Layer 11 of a small transformer language model trained on English Wikipedia (14 layers, counted from 0, width 64). Numbers have three digits each and are written without spaces.
A neuron adds its activation times its output weights to the MLP's output. To switch it off is to set its activation to zero at one token and run the rest of the model.
A neuron's activation on a vector x is ReLU(weights . x + bias), where the dot is the dot product.

Input weights of the MLP neurons that the questions are about. A number n stands for (n - 500) times 0.0027.
n1 (bias -0.105): 582410765444497637653459585560424581611624763365575491357539332474695689527458453517252416487366336383506480646349501349795660538634270534686642608407690462407487440553570464261736412472462429
n15 (bias -0.121): 500700356547163377784582808557344523540782353405678317435628572568615418518521554533474496603417206324194419337604612528339692524475642458551513620583445444410297402521432396556560530508588264
n28 (bias -0.115): 336451689474218401670452500409374330416579401521580538276425461424276752603430434509408202391314608324551389356334531708681543638468556510612659434519721707750479690641549403561686345614561448
n69 (bias -0.053): 424633617237561543526460651556621324514463761266625561433502395413540614562552609633594537626499528575514558385490545516304506492528666718781487573432489591470551449373562537572625528749396613
n87 (bias -0.086): 421521370556527374524692635758238698406493749538292323529518585496346332400702429620380452752472326548554535544672460557273592318637454633499322780373306723343493448386510595531472524676451384
n90 (bias -0.093): 537345454526425598727310515336414253531255627499501595691359578473686559533444437272317493548680204514734649552534522721429567302369600410412430708643255348631690278564547651720447641759538619
n108 (bias -0.091): 592533460703407495490429456574571409633421296390454486390503516577567633581178586620548632302325527584433591822483251467357481351475411585478528513468626594387589376356696438278480519486453373
n122 (bias -0.069): 507527429665382589498730492637457315408618616699411564495482679625267628532660389568629528577437506365599453507516480686458531569412481699361498396471527392608582404458504506433475505342563516
n162 (bias -0.039): 400478606436389337572443448581455615806621617504497425659310393450557337433574566438616421629395380598510617500686598655405411389437469695795322730491525782580515295263424503600465360695557378
n167 (bias -0.192): 121362419407339720588719622687618542415439652586707784507526642544587405641385219733406365605543315354643452222186665366362468515980722517415492698926463447557587371312433089702492640284440371
n181 (bias -0.102): 337495871361241643521612583493509370570624396667480449446513532368436546446506409553359216688485410559510609710870588509207706522590651550545334450414539700522462607493215552377426333515515743
n192 (bias -0.113): 544540480363353518454261697577459672547429463485501453353513681645610601528487296488210347630448422500708564490511556727436462528267714502637595653620721442487725640470525562179557380447651497
n199 (bias -0.079): 471544537417497582416398448387505564246515527770352449543518507361370426510106411649214611222402242449634484552354517529684545420425495634631926450389358371691305467517318542534464504460623372
n217 (bias -0.083): 324396365573099426486300616387418544444474403719527456348453524573490462784463497546432559420419478653491569581282431580572728453339369625659753576479707524357735562602628448720455315670792667
n233 (bias -0.053): 526632578403534510597576572338359645374471584511455668431656502452377524631450392305541590489449510387395409653640520508360511643419529519504467372329425437539581264478570413258567459668474505
n250 (bias -0.085): 447318507646499624592423377491336457584555661556436444367290679554523354406591605576343411556448577405691577628628680678623530461693531699699553365676395532548393432483530422482439530438428510

Output weights of the MLP neurons that the questions are about. A number n stands for (n - 500) times 0.0038.
n1: 554416492739481498176628261530715460331456081365394457552598732713257389317458599477664782342776482625441287398350514684321511316509484517520328254546430477515637575458370532552491890429525652
n15: 215352506508425584340341560109400388576611197637801479538029468341747532372577428380514632484405590418312339340484499826583416603505224482633734788479507450569619581684373361437769383578097629
n28: 379541277378339379540591476381424770510365589566499403276338318104544643661415631395654541563523240497559536423309850484613388373545310523460919585436239538484559512730375637386738439497929379
n69: 441491468410475555396387353505549458497358659270485433710473378253525578518520460587284409589549715576503518574513509592660335467581426350438718661337615591540308470571683568577439693291366647
n87: 563505565173164667564463808541644404524697528579539319241550438392641441540492745645373817448440473566451533123247500411577589611626461449498840509286398520582404398608457612530557446633634400
n90: 401378383836095651371532658340487460301567591826531853491252338573367446234316534648505578847412322574470631333643447732516399525440470315392476534501615641489465236697605739507438395635729421
n108: 270375222397366512672524505467531500459728368421362507577592504758690446399595413343536320692699595619628476849277458505379661608362403432590355557253509425483389473700617690563743436411510537
n122: 694795651214645329533506457510592603496425426503497494680526324346595466481633518358585442534720606514484426452797525334520570497271457405638439481493398674485508566454364561453587445527485484
n162: 430660521423492418082674351394480731473535328491310680525500372484234683557471556550574500472620613433265337238533535234541431479428477479492446422599564683531398600622540241568502629478555407
n167: 836427378938581365489649289537287692444110459731486503564558598319227244550454583696673495429494287383507681731414368567529732609651610620287319402539583349649468339842297381616661445289241812
n181: 581401571571566455583455558500348393255119435580595167486594551386507497566421512494375643796346418662405665588359602481729519427326241567471857344302629336690524584700595454617390474619684582
n192: 578450569698397322437398552430650577535703131790438508374587662619380350454310681519550641642452418564671759545699636389272465527356707513660262531573332522421506568323408670434414478236539492
n199: 697564474650717386467343432400563489610695123490819514527663360446537548675544375661584388477228361519463374667663462545646539486679390591389551485244575504658391491749505484781508502333391355
n217: 725562450582434385399442556265512802480542336881516381385556423580726426244653299472590396643817357534501376461562829733373538436316569457602502688440559586434356495386581515391437609451219451
n233: 487523472599575439327557352758384438416600600465508354314300274399596543412532530543609614417483600662503628412479378715394599395474312460553553700449470588374584713493620482586336433390491604
n250: 628353671544507446727513551609471623312543264613407344649488725442495548432596524596565475490485691387836334364396498489592470695281492548417593523374692456470556488518347446561574313469505503

Each question names a token from some text and the token that comes next. It shows the vector x that enters the MLP there. A number n stands for (n - 500) times 0.0094.

Then comes g, the gradient of the next token's log-probability with respect to the MLP's output, scaled to length 1. A neuron's effect is roughly proportional to its activation times (output weights . g). A number n stands for (n - 500) times 0.0011.

" and", then " o"
x: 584464466275501538535399398401756435364817464456416577632633292272598480359589526543631473517480625520713411328553597531396368700531394369481578545299424589471485692605597415440618535362475521
g: 388569736527336579406251521480426491625577534639512396384368603617480508689432510561438295632623510492567562412355501472357554246710330339428727542369546449563502751512405505468546455645487562
Which two neurons, each switched off alone, lower its probability most, in order? n28, n69

" S", then "c"
x: 448372286465434461519378325573705578329600310513405698377727501456685385347506482444682607535329395740691454676526540431459464601356358359529391616416466521391636575564557582419576439360661495
g: 637518350537525359261364551361542567493466750607437675445595533402436487337578367473574534699321672656504350397611426399625573665406503382429523617441350507619322512313625421509461697619527557
Which neuron, switched off, lowers the next token's probability most? n217

" f", then "ilm"
x: 446386383469552531447465330498734455377759292548604640537590508363579152391537415519552496407509497549760596550564596571242476661499389384516510482290452596351420671659638532538481510384550506
g: 357410572568468483339685563522362406754541485405523601623376536530304547706342166616323544402493416640319377421740386611577587509571575513576575555461469542405452504622497331436632569465599518
Which neuron, switched off, lowers the next token's probability most? n199

"|", then "\n"
x: 588426268265468433354380446589682578399740258478519589597599379363688534407376469494486456639539776520640350486598484652410541658556430353567453512395400602360345515662582537544526409393514605
g: 371634491555451530507321558577535512514455500335512457540361661568327283325555495604469366439715675565469637374668548484355593674663377490502317492526667358521556193415512642705532586439511430
Which neuron, switched off, raises the next token's probability most? n181

" s", then "ess"
x: 472500460419419426538317382486623563232675315511503673490657494457669308416615454512482510496379523498853431506443577569359519662431335331595443588399528692457555632506603557408659367273531493
g: 547526407450588583440459620605528511543585435371419648443509494564474315709467212628348533653600412318349509648411392367432396821454606534464591280603511627512527645443494335498548330604459666
Which neuron, switched off, raises the next token's probability most? n28

"u", then " -"
x: 637270391533532482420467243447640623324473504297333574520622632456455326509628534463771574438594703479528400622698512593452431505299552405211365506427464598496610516614741492501537475261479497
g: 564575648583607641337489497553231478422479697477434378550457393326566470558346701389432281540461440503164447485490501427533352449649558338615576520605577620368423699523636517534598619578422672
Which two neurons, each switched off alone, lower its probability most, in order? n233, n122

"ch", then " an"
x: 594469463239463259444458541394700520165747501483513554591515532378695281480578716506611488549686584561599424399540468514374440725536405374592373559390397627455546552571679522516586323309445429
g: 294584822425480506622467569439305399495524469592473344463444403412334651541284502478467560530395521331643514407547419752513632332658503576675649441540565616672586562363346411435558343462543613
Which neuron, switched off, lowers the next token's probability most? n15

"u", then "ber"
x: 700469379327538368553515349448757471288502470555400628584646616544517384487733566455765559477533628476442366588630519578345598568298489399175365500423515602446529520562682488477535404171372552
g: 462432462619575498599580273390560706562581435388409448403408466430312557561410723605508428492434548539363490396460607425459504646302595380449495439377194484605539625579723479759589392536560746
Which neuron, switched off, lowers the next token's probability most? n233

"z", then "ir"
x: 557556306419549475526340224434837588417537404530384600512726502442655473637468723512758485452434596549565361577607465388390401487434280559301428511326457561421535425647630660487565369430626373
g: 410390671672374453327445448349410414335715499458624565586504498541796447411572417466280535462667373484468517485453575427373639488545510539339461703479380324439519657660615481454514370611637742
Which neuron, switched off, lowers the next token's probability most? n108

"|", then " New"
x: 590401277268457471324435400528613577351708277454549625601665314358709493458395440566530488653502718469647397574553496629432569654529421325563491515439371601361367550661539524524565409370526592
g: 356520748545462525524620515439485441407366461475520549438342427464538544422258543465335532522347222426515662499491426692457620624627753542617626569636488442726654465367438209417488613489551513
Which neuron, switched off, lowers the next token's probability most? n181

" P", then "et"
x: 581494375379592406408395415527787522562587235490570574499679524542773482337480462522596532456450636593609413603429485516360452594465357275513429404345510584277534633556688627509579482130588421
g: 450590487408705530369454261781446469522499410573494474735549427594429570653677271531518353477241502389480269516478607514467428535341584522600520384519478706691452424729466545382575467473545466
Which neuron, switched off, lowers the next token's probability most? n108

"s", then "ite"
x: 652410479416692225460300390458685578343612445501393578419678427412611174646683495474697504445507568493419470558394393574454573602401363525381291555452554718598585585632620572558615366435481375
g: 280549542583412501711513474434428339205370499601393387503424434526657479668455210613362517380721380639665500373525584507552608371546311505592511540613507484683519528486417445638547470478689618
Which neuron, switched off, lowers the next token's probability most? n233

"erv", then "ice"
x: 638525288197538347727412353466702431429553516544527525586627602492556320470707576579514624476614612542592393448551479368326545673504414410536376408347340715427367547654556660426498436284487561
g: 547490500697621502615596539610396561388459435558436421526646537374593603580430377499400419556710445333304345426372640424597573362570440453377509706727530436461414312831443451421398436363672608
Which neuron, switched off, raises the next token's probability most? n87

".", then " S"
x: 546355338296507429483467462560615554401772473584542653562639250334681300494533546506525378580560733580674343383562578566438348771551432436456338583403408582427470491596603409569550577193448484
g: 601573476497485529553545652371490384463423700532593587494492434427508847625262528427446570548387244300497505426315623550383385469447504548404461745599527547733483621535410338471423525339501695
Which neuron, switched off, lowers the next token's probability most? n167

"9", then "4"
x: 605361432385606466403479360447581566350738628477543490662499635342677258316548602429602462487595449575658295372509526541476491544361519419723454475376423476379553579738694369661546414181497476
g: 618405697523588455649618338607600591332295315442137378587357432549530408551462566534466485567449533448651495599456500418510462326680484504518766488452567698258523539527567561438687438433474469
Which neuron, switched off, lowers the next token's probability most? n250

"es", then " |"
x: 600545494446390393472485246351595495442771422512471613612646340429533308482563554441817560496415609616505377294359726408431463759507428440612379458386340549389667458531682531481672467476478594
g: 443421596647492409481514533562489770450378455537452424379599505396603354333655640508688679397511454518546598589277290482798400403540675630416376676419364433463341595549369584406584377490494566
Which neuron, switched off, lowers the next token's probability most? n233

" D", then "a"
x: 572481528531632435372444323589773436319674257309494727428533495513714307371497609494581622592346615652548428562500575447445388631398459478460463396549556442312543511578650683290570562176504461
g: 680451280447497587585576432431468467559668440417663509429609509425457428344510681395682599530294772350759505475504268531532561466465504592542505601502159528425547382554587569365438385418577583
Which neuron, switched off, lowers the next token's probability most? n108

"ent", then "re"
x: 466283381485541516657574329266556539357598409363462572644571495376751283341661593381531504493443514701647440423424584547289578601407394416586469409306468553462575719666568584645437503504397652
g: 506447372656523281337487689320453487495585584390528528592624633597445743537602496541467610552418473362504718532486624576432476411696387333497540664392439184593294466589423622424339398462571568
Which neuron, switched off, lowers the next token's probability most? n90

"0", then "5"
x: 488316325587785390417331318343581603518474464579452611636581621227530342483622630369514538517568596475476524623489506395484454551302499464514420356507405624389473704730683488643548529263447520
g: 488439477569476513687495532897491569477422401532363621538618631336501513289272580361437720573595534593497451469542624409626543457363376454211584491491558476486418616371415385612601611563433330
Which neuron, switched off, lowers the next token's probability most? n250

" v", then "is"
x: 401531303390666520505307295480833455393736384531463595587705551456731360380547346582475592548609517534740516552403510439337438554510299270506440521435380448405464500635642521487596540337577521
g: 694511620568569465307398360417641310346558653467427560682425541620409474493271496630600521515564428247419690499415537467526673701423562353572578493460478504571441381450447565438325306536689714
Which neuron, switched off, lowers the next token's probability most? n167

"ount", then "ry"
x: 559289274252593403505421366413581530410563533341538566624480446438669293406529577344621582507472741699742394498458620503298489602381315354509383497413456611568534663634587492587458549594392703
g: 395407386560464548285587656652533306597266506434651576453434492558508454312392356712436536574642311575436550394432774532452638387362559414551575671572526440467725674508342570527342483472559510
Which neuron, switched off, lowers the next token's probability most? n90

"ay", then "ed"
x: 671521476286401339572379317435805540338726416327481469560607552420557382586694675518518459471529676615743307475491438534279445720445339456599346503348453605518443734597507439505494517506409526
g: 641484289371479577519491505520492413486615332411584455517289550818459441402401409523516729417485552427643604527493555430474537564369311854284573529366463535416431535612588674541389436624407636
Which neuron, switched off, raises the next token's probability most? n69

" a", then " d"
x: 527418515373469450427407374381805389271763438473473588583595432393720533253457440503486487685489628495737398531507549616326487729381484292497495650391343637426417598573589468464570482417526569
g: 565455598387526408720455390428543422483658706322351354560768168350427471486582504504562565534570559365340457559562483318552487462627326590554415576535603409484422626730506577692525475507325527
Which neuron, switched off, raises the next token's probability most? n192

" Th", then "an"
x: 525364426425468370463318266600816510286724390411547611519657410540652356291371686500605515612518560534559473553484576630448675644451303494508402672302519404439445640605616518318507413291570466
g: 653553439517660294529589418755362560440587509415619442641578533751510528338435404396199478462624547472525589467415552444394390353581396686352511632698398684522526370293498392476461466566618506
Which neuron, switched off, lowers the next token's probability most? n1

"1", then "2"
x: 685345366313498582486419338520460562426795535516542618560633541376495422419417589403447613636525521656486525441458564513487409769463254257582386498391479618337414612781580514569632376279432407
g: 479626370513549647451455428646339502681470487555513567410631532376426510431073468510514614474583635593512239342670415385628407421654713488514604422659369436537533688509432384539496487555541364
Which neuron, switched off, lowers the next token's probability most? n1

".", then " The"
x: 586298303270530373525474472590553577407744445545587638589631296382777295421528535516542406561542693569608337357565556666400407726525422500445381616405411556505466502566626383584485572238431439
g: 455498474330547521549507546557544538535738465377456375672380343517394581751452412469180841377394651544583480525486321681609386446488536505313483435413544490481686686451371443596534553502538464
Which neuron, switched off, raises the next token's probability most? n167

"l", then "iv"
x: 554440285314647443392505367308758432385682461663425462443745616458594415313441600548543455531593569422547468591331559481547588797371307492496340481535448642488486619554769561493536431213444382
g: 454525557508388414494549483717463464236545624491532646415469588628537538393521395523347538615701363429419601325325542530488488506618456611751664436621445495577370383615494622291183647551345512
Which neuron, switched off, raises the next token's probability most? n199

"ac", then " St"
x: 481171404503534293442423332417774702400494486273370630394650605456578309383633524351754694558400624425625528596550473577425562691389420437426433414490379519525613534646601526566521545426512384
g: 511418468261668481368571294342606468555389541442473577649470164335553594528383655514504498532634447581365425677593478564581376485587395725683445603681373535449364539601558322581456542471430644
Which neuron, switched off, lowers the next token's probability most? n233

"a", then " B"
x: 635263469547501557473480163253570590361543388516350513764596456399571473329628596357685631554667590527503386625440541472351488609405460561472235510477355507531657393666665429442579539589448496
g: 561475294336681384385638366527675508605519540474454650411427288367548558554644651393557325568421478663539516525785485470586399552522467525434448426634458615651632571593438220532494374472240476
Which neuron, switched off, lowers the next token's probability most? n233

"|", then " 199"
x: 585393283267454479326426399521611575352718275454544623603661318361710497456386441569528489655499726467641392582554497629440569652530428323553485518441367608361376553660543526524562410362524587
g: 338329619568381673505397735560401423530671477675622340396452435410471333552327293609466680491704396407425558332396570607507498627569568585605606429595382592521554454444547479344302591638621388
Which neuron, switched off, lowers the next token's probability most? n181

" T", then "o"
x: 531451357499504542541333528506728584398620334454477646525542464451766328272426500453438556448482657384736456589525535508437477659301381418487311487407543471321595679643655539296561634228563615
g: 488618345502641398435593166413578554404524461543659427388567508398308351489707496451519717492707504479730386527595458516466558507651315682713395468566378418426554537424462540365529489496678342
Which neuron, switched off, lowers the next token's probability most? n192

"le", then "ased"
x: 674363441329500417384548405498627503252705532608494527602591492480530420415626635683339460692504628528784313489412627321457409734389392360509345473289399586392502574553692586604490334447480466
g: 600567558615298624364627598712355651508556465483741196446426399592482478592577565398416590587479511301299484500531527519448751625580467508457610582543494514436431182596518367470321503472484425
Which neuron, switched off, lowers the next token's probability most? n87

"k", then " \""
x: 567474428220475310425447311496672572442649539481519405627568564407583349448549567409617452416563798507720391585535701462390424564414392392643206449308416572493636625595608558409658493546272553
g: 566424418417489664271562485523495619498184557675362303691573349380623510695571480655346446480369509458515429390548535745599557448383566313470446638707638488595435640487404503406535549394542445
Which neuron, switched off, lowers the next token's probability most? n69

" was", then " "
x: 603459524200495386452384281494758423366805444474454532501661400366669503408464518543510517630533815462723347433488442616350516605500471396611448531390433635373446616538564547545538388287494659
g: 640410382540437567401480404428602634523566289502375574474548501476730376542604546485562287645547584495396470539529409381636161502562596545344483401530466267507568532726622774462486614507286542
Which neuron, switched off, lowers the next token's probability most? n69

" p", then "ubl"
x: 532406362405466414484362432458806497530722266504652594553616505534708501329476419506545599531523594566755477484331487482308395537533391324567506418361472572327539606627687567556564421161535441
g: 560514687455483531507581441485345644590342546597670506461629550540454623331406442453382499576427309749347561288622571397503334540489526447670450394456629594537604267501679591578349406367696291
Which neuron, switched off, lowers the next token's probability most? n192

"an", then " D"
x: 687313284370520454341372093319674399373597541563415476655612614380541423445530679456820563608420641506509359625487549520516481773485468596474417394477405540470629442509689505355595482327527528
g: 631470429334471458618779457386570507476552747393294495594569212431605603547374373518662430554596268528384583538612584416591356524631502398444485548530417437620447550601333324657651475512348572
Which neuron, switched off, lowers the next token's probability most? n122

" T", then "r"
x: 562338401539512608522308422502761592447604350349462599464621507380730386342390623385484666476434674435629433644526595576509443585310438489418262505330498410365641560596727550333506673275545516
g: 584319531500589429463553701346569635810591560354622663460456505499535545375445701339455409508515472550495569428597494542457508642420518210457548661413516218383425698609530325410526346535376553
Which neuron, switched off, lowers the next token's probability most? n108

" he", then "ld"
x: 564556580294357494394527304472732408387826397480519454591688474535708448307512563634530499579562720509638480383497416611303461640383417317582476554277500576424444726486544533562522373257438514
g: 602551606605624503485637724493531541791327373560499539705393598478440531476448444741499470554621411494376517487474343477608283713464536429531571242487450413455437392380525210429485397538664392
Which neuron, switched off, lowers the next token's probability most? n181

" f", then "l"
x: 410371418478641537511448370533735447314813297559576599535608521405595250295524473615577614377531453640677580605506556554276449609449369311517557523275380562354407679666573547568526487367476444
g: 605730510601439550217569505456567663611464442523468392591455623338521482494524608676559221549264591481612553582377520526563613634378328168502508576558564591553506615402357376561393407491528363
Which neuron, switched off, lowers the next token's probability most? n199

"ion", then " in"
x: 527515486177495434511355326315744463304661649347616543561552511387677315476561479520555417444502787518676453448518566421480304785519446436524348571369375563335594685570613656618563445365440501
g: 577609624502474586507438436571474639380709682577491557465523294339458392510432385426495281628387450576367383357635574303335604593568425712488491531472590670494429553548582454453548218813449483
Which neuron, switched off, raises the next token's probability most? n69